Layer 3 of a small transformer language model trained on English Wikipedia (10 layers, counted from 0, width 128).
A neuron's activation on a vector x is SiLU(gate . x) times (in . x), where the dot is the dot product.
The model reads these tokens: "ng" "q" "ing" "\n" "-" " Wu" "han" " Yang" "t" "ze" " River" " Bridge" "," " between" " Wu" "han" " and" " Hu" "be"

The vector x that enters this layer's MLP at each token. A number n stands for n times 0.022.
0 "ng": 2 38 -4 -13 -27 -3 14 12 16 -36 -28 3 4 45 -1 -6 -16 -36 -11 -51 -45 1 3 8 -32 15 -60 -32 -12 -20 -29 13 25 -40 22 -40 13 11 24 -42 14 13 37 35 -9 20 -12 21 13 19 -41 -3 15 27 -45 83 -37 27 27 -30 -15 32 10 -4 -25 9 -5 2 12 -11 5 -15 -12 4 44 -10 -5 -20 13 29 -9 -2 28 24 5 19 -4 3 51 46 -1 -4 -29 -63 14 2 2 -9 46 -17 -28 41 4 -27 -25 20 4 -21 23 27 -11 -54 17 35 -43 47 -48 36 6 -41 -9 13 -10 15 -36 22 -30 39
1 "q": 10 9 35 10 -50 -18 -23 -8 -28 7 -27 32 -26 29 8 24 -4 -55 -6 -53 -25 -27 -11 -12 -5 -12 -26 -13 -4 -21 -14 18 34 -73 7 -8 -37 18 15 -25 -6 13 -9 25 -2 0 -33 58 -17 -11 -37 -19 30 -7 -19 59 -49 27 -9 -13 9 82 -2 21 -32 -22 5 6 -15 6 14 6 -25 -14 54 -8 4 -31 -34 45 -21 -20 2 15 31 -17 -8 26 -7 13 -2 3 -49 -68 12 -15 -32 10 9 2 -70 42 -32 -7 -80 4 42 -7 9 28 -40 -37 24 22 -9 -4 -15 36 -26 -23 -11 28 -40 1 -27 45 -19 24
2 "ing": -9 32 -1 1 10 -35 -2 14 -8 -50 -27 21 10 33 -18 20 -24 -60 10 -46 -60 -15 2 2 -5 -16 -60 -25 -23 -12 -45 29 49 -37 44 -19 3 21 21 -39 40 8 11 19 13 18 6 52 0 14 -40 1 6 15 -39 46 -23 29 19 -49 -7 34 -15 13 -5 -4 -3 -3 7 -8 12 -9 -4 1 42 -3 0 -12 7 29 -20 6 15 2 27 17 7 28 27 5 6 -8 -23 -72 34 -18 -49 0 54 4 -39 15 12 -20 1 16 17 -35 15 26 13 -86 18 28 -16 20 -12 59 15 -37 -17 16 -35 10 -35 9 -15 -13
3 "\n": -6 25 -23 11 11 -37 -8 -1 19 -18 -5 -39 -20 23 -3 24 58 -17 25 -24 -34 77 -25 30 -20 -3 -64 -38 -20 29 -38 4 39 -13 4 2 21 -5 56 -31 16 -8 46 10 11 -9 23 25 2 13 -42 -4 1 -13 -8 56 -36 -16 23 -35 -27 46 -35 0 3 -6 -42 -1 -16 6 0 -8 -2 -23 44 0 -31 35 28 34 16 19 15 -9 10 22 0 16 20 23 -7 37 -51 -73 -10 -38 -24 -29 41 18 -25 46 -15 -7 -27 0 20 -37 8 32 -12 2 32 55 -10 36 -11 -38 -34 -7 -3 -1 -41 13 -23 -6 22 22
4 "-": -37 7 2 25 -28 -22 -21 29 48 0 -38 -38 -22 -6 12 36 58 -38 24 -62 -12 53 -21 11 -51 -12 -47 -21 7 13 -7 2 22 -14 25 -34 33 2 57 -43 -21 -4 3 -24 16 -34 5 16 -30 -11 -27 -28 12 -7 -24 20 -31 9 24 -28 -23 26 -11 -17 16 9 -18 -12 -2 4 9 18 20 -20 7 17 5 -15 27 11 56 -22 19 8 6 -18 3 -11 -3 19 -23 69 -12 -82 26 -4 -9 0 29 10 -9 48 -23 8 -20 25 26 11 47 14 -29 -24 19 33 4 58 -42 26 16 56 33 0 -7 -26 0 -9 29 20
5 " Wu": 6 22 -8 -21 -25 53 10 6 -4 -6 7 12 20 0 22 41 1 -52 15 18 23 -84 31 -60 -26 -15 -47 -36 -21 -2 -7 29 21 13 24 -2 -7 2 -17 -2 49 15 7 21 -12 -31 21 48 -22 1 -11 -20 31 -30 17 72 -16 44 15 -40 -27 -1 -5 28 30 38 -1 -3 21 3 20 30 26 1 19 -26 41 -3 11 59 -1 -4 20 25 15 -48 25 73 12 6 -7 18 -35 -70 20 -30 10 27 -44 18 -4 37 -60 -25 -19 46 2 6 -7 7 -48 -10 9 23 27 27 -64 -12 14 13 -14 -3 11 1 1 -28 25 -35
6 "han": 3 -9 41 -14 -12 -11 -16 0 38 -11 -7 66 5 29 30 14 -4 -52 0 15 -16 -48 15 -42 0 15 1 -19 -69 5 -12 3 -17 -16 -44 -18 -45 20 -21 0 61 26 12 -5 -1 17 -44 34 41 15 -41 -4 21 -49 1 47 -8 27 20 -46 25 34 41 36 16 41 19 -38 31 -1 -20 0 15 -4 2 41 -6 -26 22 48 -13 -65 50 -1 16 -49 -13 67 -44 -57 -25 9 -44 -48 26 -37 -31 43 -39 8 -52 18 -51 -31 -54 -39 -3 32 22 20 -45 -29 -19 -15 6 25 -3 34 -10 4 21 -39 -47 1 -23 -3 16 9
7 " Yang": -8 -1 29 -14 -18 25 1 -9 8 12 10 52 47 14 9 23 18 -59 -20 8 32 -77 24 -61 -33 -11 -26 -37 -20 -15 -44 35 39 -39 5 4 -37 28 -25 -17 61 -8 15 7 34 -16 32 30 -34 13 -59 -67 23 -51 11 58 -3 40 30 -33 -8 16 -13 -6 21 96 10 -31 6 19 1 10 17 -7 32 -13 41 -6 16 49 -5 -11 20 15 21 -29 18 80 -30 35 -22 -31 -39 -44 18 -28 42 -19 -16 10 -39 -12 -50 -21 -19 -3 7 21 1 25 -26 -20 8 14 8 41 -38 -24 22 -19 -7 -22 -5 0 -6 -9 -9 -40
8 "t": -21 8 2 9 -27 -16 -6 19 7 -54 -1 28 19 63 31 33 11 -67 -3 26 -4 -62 3 27 3 7 23 -24 -37 -13 -18 -3 -9 -12 -10 -37 -26 39 1 -8 72 -18 13 -8 -4 -1 26 54 26 8 -11 -81 9 -35 -13 49 13 21 -7 -56 14 41 -15 27 25 28 8 -60 -14 -27 4 5 37 -9 -52 -20 27 14 2 33 -8 -8 53 -14 9 -63 -38 41 0 -67 21 -7 -7 -55 55 -67 -83 0 -7 19 -18 -21 -36 -7 -13 44 3 -6 31 15 -1 -48 6 18 -20 -30 4 24 29 -14 -44 -6 -9 24 0 -15 -9 12
9 "ze": 42 50 12 -25 -20 -9 1 23 -14 -53 -34 85 -8 -5 13 23 -20 -39 -32 16 -23 -77 17 -1 -8 -11 2 0 -57 -11 -6 4 36 -46 23 3 -34 54 -39 -12 88 -19 25 -19 14 7 -12 30 8 19 -19 -62 46 13 -5 64 -47 6 28 -41 -29 36 -3 11 17 30 1 -1 14 -37 46 8 -2 -17 4 -18 5 36 -4 46 -7 30 21 -22 0 -50 26 24 -7 13 -4 -3 -1 -60 -15 -13 -23 26 -1 27 -45 17 -20 -15 -36 34 17 -11 16 7 -7 -36 6 3 11 19 -43 55 -18 43 -13 38 -30 2 -18 -13 9 17
10 " River": 30 -5 7 3 -19 -13 -38 4 -18 -22 28 -5 3 -4 -14 41 8 -22 -9 -2 -6 -30 -2 -65 -22 -22 -36 -32 4 -22 -13 4 33 -29 -34 5 -4 41 -33 -20 71 29 -40 -5 8 -20 -17 29 -29 17 -67 -15 57 -10 -36 58 65 36 -6 -11 13 14 -20 23 30 -3 29 -19 26 56 -8 35 18 -39 8 -38 5 -28 1 47 17 -31 -11 15 11 -25 -38 58 -2 -33 -29 24 -20 -70 32 22 0 -30 3 26 -30 -7 4 -41 -6 29 -8 16 -14 -7 12 -43 23 5 -5 56 -37 -26 -21 -10 34 -13 -39 6 -31 -25 8 27
11 " Bridge": 19 -23 17 7 -6 28 -24 -18 -18 16 10 13 -24 17 -6 43 27 -24 -4 37 -18 -35 -24 5 -31 -22 -5 -62 -6 5 6 11 52 -32 3 8 -12 54 -32 -18 60 32 -33 -36 40 -33 48 21 -11 13 -56 8 31 -36 -19 46 32 20 10 -3 14 36 -20 3 45 -29 25 -64 32 22 2 32 12 -39 49 -14 -16 37 3 28 32 -3 -14 21 16 -37 10 37 -9 -31 -27 3 -21 -79 44 7 -8 15 -27 8 -32 -8 -3 -47 21 54 27 -11 -16 -15 -26 -49 20 -16 -5 40 -19 -31 -27 -3 31 -11 -36 45 0 -17 -14 38
12 ",": 15 30 15 -8 5 4 26 47 22 -12 -1 7 -33 10 36 32 22 -22 50 -12 -17 22 -12 -15 -2 -44 -20 -46 15 16 -44 13 11 0 0 4 13 21 32 -67 13 -19 2 12 13 -18 6 64 -26 -7 -60 8 11 -28 -6 44 -13 -4 -10 -1 -9 39 -39 7 23 -39 -28 -22 29 15 9 4 23 -29 -28 -4 -37 41 12 33 51 -9 -2 22 -8 5 12 38 -30 -33 -20 11 15 -45 32 -15 6 27 18 26 -26 -1 -13 4 -19 12 15 38 25 -11 17 12 34 44 13 21 -49 15 -1 22 18 -16 -33 -6 -24 -1 -11 27
13 " between": 5 -9 -27 -5 9 28 -1 11 35 34 -20 5 12 10 4 56 18 -6 10 -6 19 39 -40 1 -53 -62 2 -27 -41 7 -9 34 35 18 -25 -53 2 37 13 -26 26 -53 -13 5 -5 15 -17 41 -4 0 -43 -11 55 -8 -15 42 25 59 10 16 -70 11 16 31 -2 -17 -64 -8 -6 22 -9 18 2 -35 -19 10 5 44 30 57 48 7 9 -29 5 9 20 25 9 8 -13 -33 -3 -59 16 -30 -51 -6 -17 29 -20 0 -7 -2 -7 -7 55 37 -42 -4 7 -32 43 5 17 14 -38 21 -9 -1 -2 2 -12 -19 -17 13 0 11
14 " Wu": 16 17 -4 -28 -29 56 7 8 -10 -6 7 13 25 9 19 30 2 -45 8 18 26 -78 23 -31 -28 -16 -36 -34 -22 -11 -7 29 30 2 26 -1 -8 7 -13 -4 63 17 -2 23 -9 -40 19 50 -26 6 -9 -26 36 -26 19 72 -8 53 21 -41 -31 -7 3 39 21 46 0 -9 14 3 22 24 25 -2 21 -33 40 7 2 62 -2 -13 19 24 13 -53 20 68 22 34 -7 17 -35 -69 22 -32 -5 14 -42 17 -18 26 -53 -21 -12 53 -1 8 -13 10 -55 -6 16 7 21 20 -63 -9 12 4 -14 -6 15 6 -4 -23 37 -47
15 "han": 1 -10 42 -14 -13 -10 -14 -8 35 -10 -3 73 2 29 28 15 -7 -44 -2 12 -11 -46 14 -42 3 14 8 -21 -74 3 -12 1 -11 -18 -42 -18 -48 25 -20 -1 68 27 13 -5 -1 15 -50 32 37 13 -42 -5 18 -50 0 44 -3 34 23 -48 25 31 47 48 16 39 26 -36 32 1 -18 -5 8 -1 -4 42 -3 -30 18 48 -16 -69 45 3 10 -50 -12 66 -37 -60 -25 4 -49 -43 23 -38 -34 45 -43 8 -52 14 -49 -24 -51 -34 -3 35 17 16 -39 -27 -21 -15 4 20 -5 32 -11 2 21 -41 -42 2 -25 -4 17 4
16 " and": 13 22 31 -20 10 -37 2 46 12 -44 0 12 10 16 25 46 32 -32 51 -32 -23 38 15 43 -40 -30 4 -5 -4 -14 -2 -7 -7 3 -3 10 17 1 14 -60 6 -37 -6 30 -14 -20 31 45 -15 14 -48 4 22 -24 -14 39 -26 22 6 -7 -38 29 2 28 -39 4 -25 -25 9 24 -14 0 -4 9 -72 -24 -1 1 -13 30 17 -2 10 23 -14 19 14 52 8 -32 -6 -27 -14 -69 -4 -37 -72 -14 -29 35 -28 -26 -39 6 13 5 10 3 12 -28 -18 -22 17 24 -11 38 -14 48 33 20 -8 -13 -12 1 -29 8 10 -29
17 " Hu": 17 20 -11 19 -25 3 -16 -17 -29 23 2 61 1 -3 23 4 -6 -38 13 -6 40 -52 5 -80 -4 -15 -28 -21 -14 27 0 13 21 -8 55 -5 -33 17 -11 0 46 20 -4 17 25 14 39 21 -52 5 -50 -27 56 -7 9 52 14 67 42 -15 -32 24 0 -46 -24 29 20 -80 18 24 11 15 -11 -37 27 4 -14 -12 3 49 6 2 15 36 20 13 27 37 -5 26 -31 29 -23 -58 63 -44 16 -21 -5 30 -67 12 -55 -33 0 -1 11 15 -18 7 -32 9 32 -49 9 1 -69 9 -31 41 -14 0 -17 46 -6 -4 16 -47
18 "be": -8 11 16 -20 -42 19 11 24 -20 18 7 72 10 -25 -27 22 -12 -69 -10 40 -4 -49 5 -20 -6 17 2 -58 -36 -2 0 28 -10 -8 -11 -8 -49 18 -41 -9 62 13 -2 21 23 4 -50 36 52 39 -11 1 21 -54 -19 46 -13 29 8 -54 -32 54 -30 2 13 36 -1 -37 22 6 10 -36 -6 -31 -10 22 -66 -28 -8 16 -3 8 29 19 -15 -14 -32 93 -21 9 -6 -2 -46 -19 59 -37 -35 7 -8 -8 -49 59 -31 -21 -35 27 33 -2 -26 -18 -30 -37 9 21 42 6 -20 14 25 60 -41 22 -30 58 -16 12 19 22

Each question shows the input weights of one neuron of the MLP. A number n stands for n times 0.0085.

n233 gate: 24 -8 -13 62 -36 3 -4 -20 17 3 1 10 -23 0 47 -48 -19 7 -50 -28 21 24 -28 -8 29 20 15 -21 7 -5 7 -24 49 -37 -8 -20 -5 -1 6 -54 52 -50 11 -7 -23 36 -3 -26 -8 -12 -4 -24 3 -12 28 3 -1 4 -28 -10 18 -1 27 -6 20 -11 1 29 -17 18 -27 4 0 19 -16 1 27 3 39 -12 1 38 -4 -13 16 2 -1 -4 12 -7 -1 17 21 29 19 6 -3 7 -20 -18 -15 4 -17 -55 11 -23 -15 -6 8 -4 14 -11 -6 10 41 -9 23 0 -13 -19 -12 37 17 -8 -36 11 18 15
n233 in: 48 28 1 -13 -17 -7 -22 13 32 23 31 15 -20 9 14 -1 6 33 -1 -4 23 -9 33 4 -5 25 55 6 20 6 -20 1 18 -7 44 -19 -12 -32 72 -37 27 -14 0 53 19 -20 3 -7 -7 25 -1 -16 -6 17 3 -9 -5 1 -10 49 -8 -29 -13 1 26 -7 -5 3 -1 34 -9 7 12 12 52 34 -27 -1 -9 26 -22 -6 -34 13 -1 8 26 -47 24 -25 -33 32 -21 19 28 -43 22 -23 -52 10 11 -20 -5 -55 9 -25 -2 4 17 -14 5 -10 -12 17 39 -25 2 8 30 -9 -15 -15 -12 -9 18 18 -20 13
On which token does it fire most? 18 "be"

n220 gate: -23 12 4 22 2 21 0 -10 -21 -3 -14 -3 -11 26 7 -4 30 -12 -18 10 -6 10 7 2 -4 15 -11 4 -41 -8 12 24 -29 6 -19 -15 22 -6 32 31 -20 -3 -22 -2 -19 -16 -6 18 -38 46 4 20 -30 9 -25 -1 2 -5 -15 10 -21 -34 15 -1 -4 -4 -26 -14 -23 7 -4 32 6 -4 -14 17 12 4 -8 -5 22 21 -9 -25 -28 24 26 -8 -27 -26 35 -9 25 7 1 -1 7 1 10 -11 37 29 13 7 -2 -12 39 50 41 15 -15 -26 -22 1 -3 -41 34 -4 -34 -14 -35 50 -7 -17 32 -18 1 -3
n220 in: 35 5 -11 -5 -15 -41 -23 28 26 -44 -9 12 -20 24 -1 -19 -23 23 -8 64 44 -24 -13 -21 -3 -29 4 -39 -44 35 -14 -27 17 23 -27 -21 48 -28 -22 -2 -9 -14 -10 29 -5 -7 -9 -23 65 -1 -4 4 61 -12 -24 19 -17 -13 -9 4 29 11 3 -27 -1 1 -22 -7 13 -2 15 11 -27 -24 -9 -10 22 -7 -37 -5 -2 -17 9 20 -17 -27 -25 -30 12 -4 8 24 -20 15 20 6 -20 42 15 -22 -31 -4 -13 -5 12 -13 -25 2 7 32 -17 3 -49 -13 -28 26 11 4 -26 7 -17 -6 0 34 -13 15 -6 6
On which token does it fire most? 7 " Yang"

n183 gate: 16 -25 -35 -5 19 -11 7 -1 27 -2 -24 -27 6 -21 4 1 27 -42 17 -31 12 -5 -23 -36 23 -2 -6 16 -20 6 6 25 -30 23 -21 -52 18 26 4 26 -10 14 5 -15 -5 5 23 8 -10 -4 -19 -13 -18 13 -3 9 22 -12 -4 37 4 -4 3 12 13 -22 -20 -6 6 -19 9 29 6 5 31 -12 -26 7 15 5 9 1 -6 -1 27 -6 4 13 13 7 9 -24 12 10 -5 -26 4 -11 7 -7 -12 -8 4 20 22 14 -9 31 -26 6 -27 12 -17 -7 -5 19 -13 30 25 25 19 5 6 -18 13 12 -6 -7
n183 in: 17 9 -33 -7 2 -12 10 -28 2 25 -5 14 -28 7 31 -3 -10 13 -10 15 16 -35 -11 -7 16 -31 21 9 -37 19 -11 5 20 37 7 30 28 -19 -23 -7 7 -2 -6 5 -23 -10 19 47 3 -1 6 -19 -22 34 -19 46 -37 2 -37 13 7 -12 -12 -19 -21 -6 -1 33 -3 14 19 13 5 1 8 -15 12 20 -7 28 33 11 -26 -14 -21 -31 5 5 -5 -21 -8 -4 3 29 -4 -12 -11 -8 -25 -24 -19 5 -2 21 35 9 26 16 -4 18 -24 2 11 -32 -2 -9 11 -27 42 18 25 7 29 31 19 13 35 33
On which two tokens does it fire most, strongest first? 13 " between", 5 " Wu"

n224 gate: -15 0 1 -15 -10 -15 19 24 14 6 15 16 -30 25 -14 -24 19 -9 -18 0 -8 -15 -7 -11 -5 19 -11 14 -8 11 21 -12 -13 -12 17 -2 32 4 24 1 -14 -40 -11 1 11 -13 3 25 -10 2 25 -7 -7 -3 -11 -2 15 -25 -28 -2 -23 14 8 -4 -5 31 12 -3 9 5 -8 23 13 10 9 25 -29 3 23 -1 3 0 10 -23 14 39 -10 -2 6 25 -9 -10 10 -23 -12 -31 5 -16 -22 -30 14 19 -17 15 17 -16 16 -28 -11 13 -3 -9 -24 -23 -4 -3 1 -1 20 16 -15 -20 26 -17 -6 -1 -33 19
n224 in: 20 -1 7 -10 8 -11 -27 2 -5 28 6 14 -16 -20 -7 -55 -9 -37 -5 -25 -11 33 4 10 35 -26 11 12 -3 -16 -19 -1 17 5 11 -1 4 -3 -26 -6 10 11 -3 -16 -3 -26 3 6 8 -22 6 -6 -4 10 7 -13 4 2 23 -39 -3 33 -10 -19 -2 21 11 1 -18 24 -15 -19 0 25 -15 -18 14 -7 -16 2 -4 -7 6 3 13 -31 25 6 -2 2 -13 -13 19 29 33 -20 -4 1 9 -4 -12 -18 32 -29 17 -16 6 -1 -10 -36 10 -9 31 24 -9 9 17 4 -12 5 1 14 -37 -3 17 1 -13 -31
On which token does it fire most? 5 " Wu"

n419 gate: 10 -6 0 17 -48 3 -7 -3 -9 4 3 -4 -9 14 -75 -17 -1 -15 6 11 -11 29 2 5 31 9 -26 -14 -12 16 -1 -23 7 34 -2 9 9 5 9 7 10 -7 6 0 2 -3 -50 28 -36 32 -4 -22 22 50 -60 -11 21 -7 36 5 -2 -18 20 -18 -31 8 20 9 13 47 -26 26 -11 44 -25 -3 4 3 22 -3 6 -18 5 -20 8 2 -1 3 12 42 -1 -78 -18 30 -15 -14 5 26 -8 -12 -3 32 19 -38 40 -26 50 15 -4 -13 -7 -2 11 1 29 -36 4 17 5 -27 26 7 22 -2 22 1 3 16
n419 in: 2 1 20 -19 39 4 14 -37 22 10 3 -29 -5 35 8 32 -47 14 -6 -18 -34 -10 -9 0 -30 -11 26 -30 -27 19 30 3 7 22 33 8 11 25 55 18 -19 -21 -4 66 -30 -35 -16 17 66 -14 8 15 1 20 3 17 -33 23 3 20 48 17 -3 -27 -22 -6 -8 29 4 8 -14 3 47 -11 -20 -4 -4 22 -34 27 21 7 -47 0 10 -30 37 -35 9 -24 18 -41 60 -5 29 -7 11 14 -34 -6 2 -28 -11 26 -12 -8 -12 1 -6 7 6 -13 -4 -13 16 23 -16 3 -7 -36 -46 1 -16 -26 -16 -46 38 7
On which token does it fire most, and how strongly? 13 " between", at about 2.2

n327 gate: -15 -17 33 33 20 7 8 -31 1 -25 -2 -25 -11 -6 -35 -14 -5 -7 14 -22 20 5 11 -2 44 30 26 22 2 8 -2 -16 -17 17 -20 52 39 22 -4 10 30 -14 -12 8 -11 -3 -1 22 -14 11 -46 -9 4 -24 -15 32 -9 -8 -31 4 22 1 1 -25 -41 -3 -51 2 2 -37 7 -10 31 4 13 5 -22 -6 25 9 9 14 -25 -20 -4 2 -30 17 -1 29 -34 -35 -31 0 4 -15 7 20 -2 -24 -11 -2 6 -9 5 34 -4 2 18 10 -6 -5 10 -27 11 -12 2 3 9 -17 7 -4 11 23 26 24 22 2
n327 in: -5 -3 58 -12 8 1 -24 19 21 16 -3 5 16 -2 -24 28 -38 -15 40 -1 -25 10 37 -2 4 -3 3 -22 14 -9 17 -27 18 -4 -12 -29 -21 8 7 -5 -21 25 -17 -35 -4 -11 13 -30 -1 -15 17 20 10 10 -40 7 -17 12 -16 1 -12 9 11 -16 3 -39 -34 16 11 -23 16 10 7 6 28 -4 -1 -29 -21 30 48 -8 23 -14 -12 1 -29 51 -16 -10 14 -28 -18 33 14 6 -13 -1 -12 -1 17 -1 -25 23 -15 35 15 -11 35 -18 -6 32 29 -9 -11 9 8 10 40 -1 -22 -27 10 3 30 39 4 16
On which two tokens does it fire most, strongest first? 18 "be", 1 "q"

n441 gate: 12 -17 12 9 28 -18 -9 16 -18 -4 27 30 3 -28 34 -8 -5 24 14 -13 -16 37 2 16 30 9 15 -32 1 -21 -7 24 2 -18 -16 15 6 21 12 -1 -20 -27 2 36 6 -18 2 -27 -14 34 24 7 -15 -8 -27 27 6 1 27 18 -25 -2 -20 -20 5 -31 -2 19 11 -6 -1 -22 -29 38 -19 12 10 -17 -6 -39 21 10 13 28 -13 -43 -8 -10 27 -13 35 -13 -5 38 89 -30 -30 -37 7 -31 -4 -40 -6 13 4 -14 4 -11 1 -14 2 -19 14 5 7 -1 -22 -40 -17 -7 -9 -21 8 -23 17 -1 30 23
n441 in: 7 -6 -18 14 -21 9 8 4 -2 7 17 -4 -10 -46 9 2 28 27 -36 -1 -11 -16 32 0 -9 -17 16 19 -51 -10 -9 4 -5 22 -17 -26 -4 -27 -3 -57 24 4 26 -39 -8 4 -13 63 3 14 15 15 10 13 -17 1 -9 11 12 -22 -3 8 -6 20 16 -39 -15 -10 -46 -2 10 -4 -4 -34 9 -35 10 -18 7 -6 -36 20 13 -44 27 -16 4 26 2 45 -12 13 23 -28 -11 10 28 10 -11 7 12 -22 -13 37 26 -19 -25 -2 -12 -7 17 38 -14 42 5 -6 3 -3 -10 -19 27 -38 -9 -21 -12 26 -13 -15
On which token does it fire most? 17 " Hu"

n290 gate: 26 4 7 0 3 -6 17 -9 -9 19 -7 2 -22 -60 0 -43 -7 -15 -39 -7 25 -22 4 5 -2 15 8 -10 -2 -22 -18 -31 -18 26 -4 -12 30 -28 10 -28 -13 2 21 20 -25 -36 -3 -27 5 -4 -20 6 -9 -4 -19 -6 35 -29 -40 7 37 -23 14 -23 15 13 19 -19 25 -9 -16 39 15 22 7 -29 17 -1 -23 70 4 13 -30 1 12 -33 21 -13 17 16 22 -4 -4 -1 9 -6 2 -15 -13 -7 6 47 13 14 16 -20 7 8 -8 27 11 -23 9 -9 -40 6 -5 16 -2 24 33 -10 19 7 -9 5 -2 26
n290 in: -9 18 -7 15 8 -12 -8 4 10 -30 -15 -4 -15 12 2 -19 20 -17 11 -15 26 53 -20 18 26 -7 26 5 4 4 21 24 21 25 -13 37 -8 -1 -13 -4 62 -4 -1 10 -11 48 36 -11 -13 16 28 -4 2 -29 4 33 -14 -5 32 9 -16 -63 -10 -23 -17 -23 36 5 -4 -7 -2 -18 -8 -10 -4 -15 23 49 6 -9 7 -19 -10 5 3 -17 23 -19 -4 13 -15 -14 -6 -3 -15 -28 -19 5 20 -38 -6 12 -3 -22 -17 2 17 -8 14 20 -22 11 3 20 -17 -35 -4 1 -32 9 7 -8 -13 -22 -11 7 -16 -11
On which token does it fire most, and how strongly? 18 "be", at about 0.43

n297 gate: 5 -26 -16 -28 12 -5 20 -1 38 4 -2 55 -2 23 -25 -29 -13 4 -3 5 -27 -4 -18 -15 1 2 -38 -14 11 -14 -5 -19 7 -20 -3 4 10 -15 -17 12 15 -1 19 -35 41 21 -26 -34 25 9 -20 15 4 4 21 -6 38 11 -13 -11 -1 2 -23 -14 -12 7 -35 -11 13 29 21 -46 20 1 1 4 7 4 6 -12 -10 1 -10 38 -10 12 -10 -19 12 -9 25 -5 -8 -11 -18 14 -14 26 -12 -4 7 34 -3 1 4 18 38 -1 63 8 24 -5 -27 4 29 44 -16 8 22 -14 -5 -17 24 18 -25 15 -9 21
n297 in: 16 -22 5 -6 -14 7 26 -23 8 7 37 38 2 -16 40 -28 0 -20 13 10 -10 -15 6 -10 4 -35 21 10 -14 4 10 3 -32 -18 -27 -2 6 17 -23 -5 25 20 15 -1 15 -18 -2 -61 14 -3 -2 6 -13 -27 -5 -8 23 -16 -32 -18 -4 -3 -25 23 -11 25 -39 5 -13 0 7 -2 -12 -5 4 18 -3 22 8 3 -11 -11 13 11 -6 35 -2 3 -11 -18 13 2 -17 28 17 21 -12 11 -2 -20 17 -21 -18 -13 -19 19 -16 13 19 -3 9 -13 8 9 4 -3 9 14 -1 19 23 23 -5 -17 -32 -19 13 8
On which token does it fire most, and how strongly? 18 "be", at about 3.1

n440 gate: 21 27 21 9 -7 12 -2 -1 27 -23 35 12 -7 35 -5 -7 22 6 -31 18 3 25 14 7 -7 43 -3 21 -2 14 -11 -7 -2 -6 -22 -10 -10 -47 41 -5 -6 -7 2 12 -15 -59 6 19 -13 -13 11 26 -5 5 8 13 13 18 -6 34 -28 -3 -18 5 34 11 -6 2 -7 -35 -6 19 4 -9 14 -7 -1 -11 -7 15 18 7 11 -28 20 15 14 -15 -13 -1 11 28 11 10 -38 11 16 -18 4 -20 -1 -8 -20 10 -14 -22 -4 -10 16 18 17 -43 -31 -28 -8 2 5 0 16 7 -24 23 -6 5 -7 13 17 13
n440 in: -16 4 -1 -16 -14 17 1 -5 30 37 21 8 -11 28 -39 10 32 -9 36 -10 14 -26 20 1 17 -6 0 32 9 16 -5 -8 -16 -1 -8 5 13 -4 45 3 -24 -17 -12 -12 13 -15 -10 33 38 -3 25 -4 3 35 10 -4 5 28 8 23 -16 3 7 3 -1 18 18 29 20 -7 -5 33 12 6 20 10 -31 1 47 11 5 -4 -18 -31 -14 17 16 -31 2 37 12 9 2 -27 -6 -19 -2 2 7 -21 2 0 -46 4 5 34 15 14 22 -26 27 -18 -35 -36 31 -33 -53 -10 20 15 -4 -26 5 1 4 -9 -20 -20
On which two tokens does it fire most, strongest first? 4 "-", 10 " River"

n352 gate: -25 -43 -23 -31 -1 -36 -8 24 18 -21 16 2 -18 20 21 15 -19 6 26 32 -5 -11 -33 21 17 -16 8 -29 -1 1 -29 -3 9 -4 -14 4 -11 -14 -49 -46 -8 9 -27 14 -48 -26 -3 -4 0 -9 -13 -18 -4 21 2 -9 32 22 -20 -7 -21 14 29 5 2 18 -35 34 11 9 -11 -44 7 -6 -11 4 8 -25 11 1 -34 19 9 -6 28 -5 2 25 -10 -19 9 2 -15 31 2 -3 -19 36 40 -1 -23 -4 -45 -14 27 4 1 17 -17 19 -23 -8 -12 -11 -11 26 22 37 5 -22 -19 -20 22 -6 -9 -19 11 -10
n352 in: 15 13 12 16 -47 17 -31 61 2 14 17 -23 12 -25 -16 -23 -11 -1 20 -19 21 -9 -12 25 -5 -5 -32 22 2 -32 -22 11 17 -6 22 3 12 -2 -8 -5 -10 1 6 3 25 -27 -17 -28 6 20 2 -17 12 5 11 25 -15 -32 48 5 -2 -16 -17 -14 -24 -4 7 -5 11 49 -11 10 5 -10 -10 -6 -13 -10 -37 -13 5 1 25 9 19 -10 -6 28 21 11 8 22 -23 31 41 17 -6 29 -26 2 2 -1 11 -13 -38 -9 -9 -8 -17 -19 -29 5 11 16 -7 -1 37 -23 -13 -37 -15 14 -3 -16 -23 -17 -2 11
On which token does it fire most? 18 "be"

n150 gate: 2 5 2 -11 -6 7 -16 2 -6 -9 -6 6 -2 0 -14 -21 5 -2 -6 -3 12 -15 -34 -8 -14 -6 1 -5 11 11 23 -11 -22 11 7 7 16 21 -3 -1 8 -3 0 7 3 -30 26 21 -6 21 -8 -2 14 -28 3 -8 -5 8 -9 -24 -8 3 18 10 5 -6 3 -12 -6 -7 15 7 -8 -1 0 -3 -7 7 -15 -13 -33 12 29 6 -7 -6 -4 -7 -2 9 11 -5 29 -24 -18 0 32 9 -4 2 -3 2 29 3 16 6 9 7 -22 -2 -5 -17 -12 11 18 2 1 23 16 7 -4 -5 -3 -5 10 -15 13 -10
n150 in: -1 -9 -6 -9 11 -1 -9 13 -1 -11 2 15 -5 -6 -11 -9 25 10 -31 -4 15 -2 -11 8 2 14 -17 8 26 -7 7 -4 -14 -7 9 4 14 11 0 15 16 -4 -24 0 3 -26 7 20 -3 20 15 12 32 1 17 -8 9 -11 2 -20 -18 7 -4 11 11 15 -8 -22 -14 11 11 -4 -2 6 28 -6 -12 13 10 5 -24 7 15 -2 -7 -6 4 -15 3 10 8 5 2 0 -8 2 -13 14 13 -9 13 -2 23 0 11 3 -1 3 -19 -16 1 -18 -4 -7 10 15 12 19 -2 3 -6 9 -22 -16 -2 -22 -8 -28
On which token does it fire most, and how strongly? 9 "ze", at about 1